Layer 6 of a small transformer language model trained on English Wikipedia (11 layers, counted from 0, width 64). Numbers have three digits each and are written without spaces.
A neuron's activation on a vector x is GELU(weights . x), where the dot is the dot product.

Input weights of the MLP neurons that the questions are about. A number n stands for (n - 500) times 0.0072.
n6: 550563653229594550564726221179420428787618741629024534577424529501327470780483661503521591324426564364556349339468377655477318831495156459242381347544476660465289333289808520496490411316797432
n9: 460480576557550544560439514404596440552377454740495469561457448525371467567463607452451503376465464335531525520471442579524430493496317486459494483612452509600443419575536595553567531504452502
n21: 421372506539626423565402561499447531507446437470356494481488575545568596466493357472492513546561513531509557522429516513521467564549553586538579556423430408581491448550569406602505378554521707
n65: 552513508491456566523556540439557596463567521601479569515404359482503490619327479521459439643491570383451424630511656397505535493587465386470592507468486502449553584447501547516541441445509526
n69: 557468452478553529538543568542583396642600449567445531431476557445441454500552634458404537422548320431591534434581607502656573534473374515444404477437443501513447640508533625483388521491452543
n81: 516469559507589618396570436468580407652494493585629591512544395510557608614495499583508587487531403575499454524466420589567551406436484511543411542649411646573482712470502545554440551565364482
n86: 481485583495385574722583497619505672402575599542524541482439514633452549633761599447453424511577517570632567417548427482489508605583602583480475501574343658360469524528447513492538472610308329
n103: 365658342562453478485521422505711532498453609556432598674527455406307606531528424308401527414508463475362450549445478382518347503569281530246506564516524386571544492428591555405404468506282496
n104: 620434365552502530651593491486548547517457445568452596440506588448345515490446500563419496494613512603491452548408584534536608535346477457480439501439655538418424615411530645406629543467487432
n106: 483497551384520698383609409512482588572382464508491302355555403465643465479613490492500567384460528417622423374657472489605453460505424394408569458438490533467418469584519484326468438530484463
n111: 424525579491583507429534319520460439566640540584433635531590549505525382652668468526452561506491600475550367572566558565387412614393593486504386480609520700393601532492644496455583548475545379
n123: 414658515543335482444418335356689667381576540459553578404412412556477553518690576507531405541590488256615558572456436512483530426582465485303531659528597623506488615624397768505500412469539539
n126: 370521420478644401602636479439526482740495693582475525554470492445518469506610559491607601563573425545574468624564537606454487551505382527433482504561433636496507484332568594541470486540457445
n127: 597474405587608485554576476456468459652516624563424565508350553348433535548573693576463364569564434439576495393432520696489560595409469423496416395572464547407325629585558454425316555523513440
n138: 509476594497493516552536425547553526525506532520427395546489486338583332576473634527484606518494501531483531533518516530400500491511487373490527507536536513510518472493487641558375480513515327
n150: 482543531519497603549526222558579552487544558438393439454547595598430450528469510487419586529386386422500524572482540561594375619506452380508406430523396528449479577550561564565559456470597508
n154: 643569578512429418414462580445578515568474473511477489524517462376515398574592503498459590463533519471398395568556453478431545488487517394373521533576544481491441509494571588423448545453541386
n165: 462435492540397705535466486434676566462482526475462392460612472455481508385356463550478442397578481612491526505450530571556345454451482357408565486584465468348449481621487445458501611544560489
n166: 341471498440441562480636525433508595496480521470468476571573468478488469589449544420454563463481521381445410472436427496514518476574483412511484569504471580515544467476473513476587403410511453
n170: 474443516544568499558494533513519629507498637539409555442565387503323536620539406341547607492566492522725332453519427515491517553531570528436477511371396615557428581545625569484422559580558402
n176: 529507480569582594453417573485489436475575584462540368575476542437535444577532508517537520517513564417466504597480598511399456466525449501508578432516475512503500473556496426490454474464521483
n185: 417399417515515443371470481541452577523471508513396376550351436412572550495405627472436391419459547314459444464570446592439459479461344454437430428498465496521500545423631518377470545332496411
n193: 602462701468501501561583472518544490471511580480469490481488386344532464466403538401462704465492568409523351465478560603503562497490373376480535497644618626498498504419482514551452410449535460
n194: 487485474600509553494504458433529524538565616499467551537419425403525488619596473377505514562506477533614365441521496577465499523480519456456531577575484540438461470463513503526400536597566471
n196: 410403608462555495283492484443464580635559487557516437505480422482547628430544553392635484386538605430451475319556642495539464446557478533443437542520356529580465484466520501458467500478559568
n198: 491482545574450614533552425359491530514529448566447545584547560530429463476491473513450566510454452457528413534393527549475595477490493471499541458548554557477361504460492414409462445457533535
n206: 535588412394590595415505458411457495665583439388647611326402471428481544540731454515586588436500407526413496612456482640504560589750491315289598591505307463575526456575398543461380489590360539
n217: 496535489462487508535459496448677481466547524541505448572424414542389494484474493471454617510547398576541489470544511515509528558548370546535491414421530543586492403504525449455555429446578467
n218: 490425517495474571473485501495507538537483498522369394453479410489527540449465611533538536401470454492558504429515527559494502633568532439567467423626496586553480343499530515532439529438518484
n220: 588339535546513499671436389446550426596406463525494517481514451640576431449486550530528512540609543467516424441483538595476615472529491524534552444343667539439566402499539466492589475501507445
n233: 492441627556521488481564509389527452495513488567479630459333516429494410545607396327542564392498460585478477432563513422440559616488527480492416528579346664494474493504586557508597426428440521
n248: 496583519496540576448558586474497562433548650506537379561481497511481414556586572433436536502527472492597488375422456552492433461460498462551429509489433491472456513465603435560544422507557484

Each question shows a token from some text and the vector x that enters the MLP there. A number n stands for (n - 500) times 0.0046.

" was": 509598498697491448428634683626488431407568356519316627489559381426503457432376612476354499609365371560545449628718559404525620477289505524540499581578276480791506297622300451446412291591818392
The neuron with the highest activation: n217

"\n": 535450560643546491524699587594313455505537418392313556521638432549463522308545677478504523522496597581505471578668499462455551271317569480450516546462242486845576251582217460367395441632765374
Which neuron fires most, and how strongly? n196, at about 2.8

".": 542504555688583564453642550562393477398515443418239536440572430522528534537528657499433526610455534551485484667687463400517639324180496490501534514415256557719544316604365519316422387613812482
The three highest activations, in order: n106, n170, n138

" etc": 504574431786520618396559516524324401323382368343354503505700348527628463675511596431321559556384548623573547486700487385517695476347543477653628469503272509654689319604340350527411356734775314
Which neuron fires most, and how strongly? n106, at about 2.6

" ==": 561493471586573548521686595569304407397543269386518592427636411392491547426598678446390503576292542567416430638616426536475626382346540462474605522449198595844721326458270537476407484608769369
The neuron with the highest activation: n206

"0": 443585478746462461525747500571454364408487545509312663549606443446524568458527644519445619582387504559443472557565442481460631285145490637551518611453365293734786217380498613475403275635704428
The neuron with the highest activation: n103

" living": 475574483868511502486676540555389415406490442420321560483543453488612569388513681405370504605343534531581427605652432381393589494192483505627539499492351530630641374490386471618374222522880493
The neuron with the highest activation: n194

" officially": 476623508751422499421682655605477446423570357564302585613512429512509468461390645457327589566450432482475427627697562392487548377157519455730520527572236386736653361514385520536522296596711452
The neuron with the highest activation: n65

"It": 512616547743393516457556553597447463384540538507248525462398516585484550420526669379467604488273574612497581688604480421507569420319622531497506557542164477679594335471350512540437313702751363
The neuron with the highest activation: n86

" of": 557648395626391441582660683536498454476534296377281596575562426443578568371512678463427500586573579542437563603692490473463718447104572503577504440527372358687530259511342501441380343538798449
The neuron with the highest activation: n154

" |": 485585553613527335421626458593477413445457373319274577442521447496454509384463709542506455703372629696425486668620444374535527431209671375656523523456323450718562293537425641445526454579818388
The neuron with the highest activation: n138

" county": 532592602663558545531703560516300506362564409361370626526467403444555505400535613380376520589334547595448413509692434338370504479271607513748467500523310443784710294488372425634514281635825413
The neuron with the highest activation: n233

"3": 517576492732465568590667459560397419446459465480305622444514390509527528414501690481488568639505531557425464526545426474498683262107531612526530541449369415808740195431504538521523319686688389
The neuron with the highest activation: n220

" army": 571689478823567499541684536489330505374443379387407528581537344360476573464471657388413541586470521566522444587584414407419607493202540635630435474592305409769775292434296479516484338579788424
The neuron with the highest activation: n194

" in": 595535428626451531493663710548511409450553378446288557538538481364423604420436657466363493574507522578470527670596482523482692361097490575672540462514345397707504337490283506418461377597856423
The neuron with the highest activation: n104

",": 557515550794502430474614589526415389394585449410311577453630444555525488561527644459422431638339529574548413617688474366369712394241491618625469484504281560657632292579378545395346399558841382
The neuron with the highest activation: n111

" there": 505490574760443687512572496553474480412472396299349563515534398549490570488565685451447457481392488656594490532598409405517686348247517575624625428481233561711504402469401418501395288820788353
The neuron with the highest activation: n86

" the": 489565596692413501418631499597504514389500586440256608539469411537501486423473621398448466627464580596422569617600427469421600433307578496616555530533293418701565289544296411464469313635914408
The three highest activations, in order: n138, n194, n21

" that": 599526457707480590493590543556443459387539530410198526510485426489463556498481700415442478589522618585509434653590411394510662424212650502583497447517236416723656414588419453464418318627783398
The neuron with the highest activation: n170

" November": 509698449740473570558599558531395392483534485420199515584609463505401540401460638408399556634431553544486502638525418418469626356240518452749495577356343424770574350451360542471590348653827377
The neuron with the highest activation: n166

" for": 513506423715529404444618597556472377410596404318259578444563456420599543553442690539422405552506571530498419557724495460457616416245554518602496433551316337732554477592341493439387325633907382
The neuron with the highest activation: n127

" on": 535559463756502544503600659561437405396585382334240531508618439495541549491537741506456429614382496610479429514606479553447642430158531527582558450568341383706485420487266445414349360568860487
The three highest activations, in order: n127, n194, n198

" \"": 471589603524473323453636570578591375423497484346194517489542500526570479378479689502535403506424597668542539665539462411482587435235603456589609536414224534717549358545257620551488364734728474
Which neuron fires most, and how strongly? n138, at about 2.6

" In": 500567473589432625497604569524517497450563346454282606552525545549387543451437764475409454586430503567575527628623429546501613415232512332660513494568280382656438295482244434440459373693892417
The neuron with the highest activation: n198

" Ryan": 509603594670590346507647512550346442397514398422191542527407467501618418423506698443442540603312524591465707591517509341410552485266496668664448421445290502736656339590341575595444337655774511
The three highest activations, in order: n21, n138, n233

" Pa": 495543551699484394423544617520299485265415459249233476551596472580641438410481683513433509547369571650532742450603449457517563424256472536573555489519362503792601362497259502534437397729825466
The neuron with the highest activation: n21

"8": 567551486743555547557677470613381476427585444422314649459521424465548544405446612490485550575569494523487477576548381521502714319134526580534435494374358391817690312341426523439466384627809384
The neuron with the highest activation: n104

" part": 464644520714442502459632565577420428351472472540374515508561351508578579354434654397354534494233541444535453581660428458478512402151499536736517576579303497849544348471442629515438467676804457
The neuron with the highest activation: n9

"Population": 515443416627613502491757475486372377478530432465310675538635440565557550491570674436336478567219578563599419636629403546368554402330559314679568425551268420847581322451426472524449376587751403
The neuron with the highest activation: n6

" village": 536605577750522433514745593546324540340486469353336606549478480430549504319541685394453489514331588607530413529585376356347546531277498622735472554543318509716629291479320441542526270674792408
Which neuron fires most, and how strongly? n233, at about 2.1

" town": 514563524714554577546660662478255449315484458334317631493544396391636548338458644424441497589352585577520393592572433460364543432297474530715515450561345555704680272518248533572461336650863495
The neuron with the highest activation: n193

"ý": 564688556649489368530631497614297509385398252367158615450567412337614566426500561475584571585233569623624621763576480365404611563251468712665411462573341464735670343459340530543383317589658410
The three highest activations, in order: n21, n138, n218

" map": 572643576732598448554625597547300377316520568503298438584594374443551540425507699402408481514280512608465340564617398471432543541151617512671498552454320425791728449529277442512458368636747493
The neuron with the highest activation: n248

" ": 470594547546425441582551584517404357403433371385201569607634456429485483361440696451435583625519585595464424660585475550539662413147562470562565600507387483767543259486378547432528401727781386
The three highest activations, in order: n138, n193, n154

" Treaty": 508600401756559553579650549557302480397516397379316504616509453381525531416471692420423524544271645625477515520594315471480582460180561553724491532480357456798662361406396467510564321476816430
The neuron with the highest activation: n166

" area": 566619551741564532555712656564321432317486417366336553570623402392477498479525656401382542501271524609502400563610408443389591470209583623756515485481309471709664263533419506490487326537793462
The neuron with the highest activation: n248

" and": 499634549717474525458566603602508482377527394509211485510400437598568509498509700421456487664386510584574439600672397418447667424206575505582491474484282393669505331587428443428418454607845458
The neuron with the highest activation: n194

"The": 452572590699407449446516481581536540421540532335190523506582471553619532402522655463458443570296534601406687662696425449434588489245600385628473546507270426707558316525328493561564350624806463
The neuron with the highest activation: n150

" city": 478587612720511534538697603541309515317537431347320619530470418450584499368546655388437526534364554641487412492633402338348533518258580586745478529553317469772632314495357457548530282603813409
Which neuron fires most, and how strongly? n233, at about 2.9

" After": 522589454695526614472587500490474461542534301395269654534435469523440526494444783509411503581505471542602528586610401523491639410234526394682505501519285364651484389581228465417448240689859417
Which neuron fires most, and how strongly? n127, at about 3.7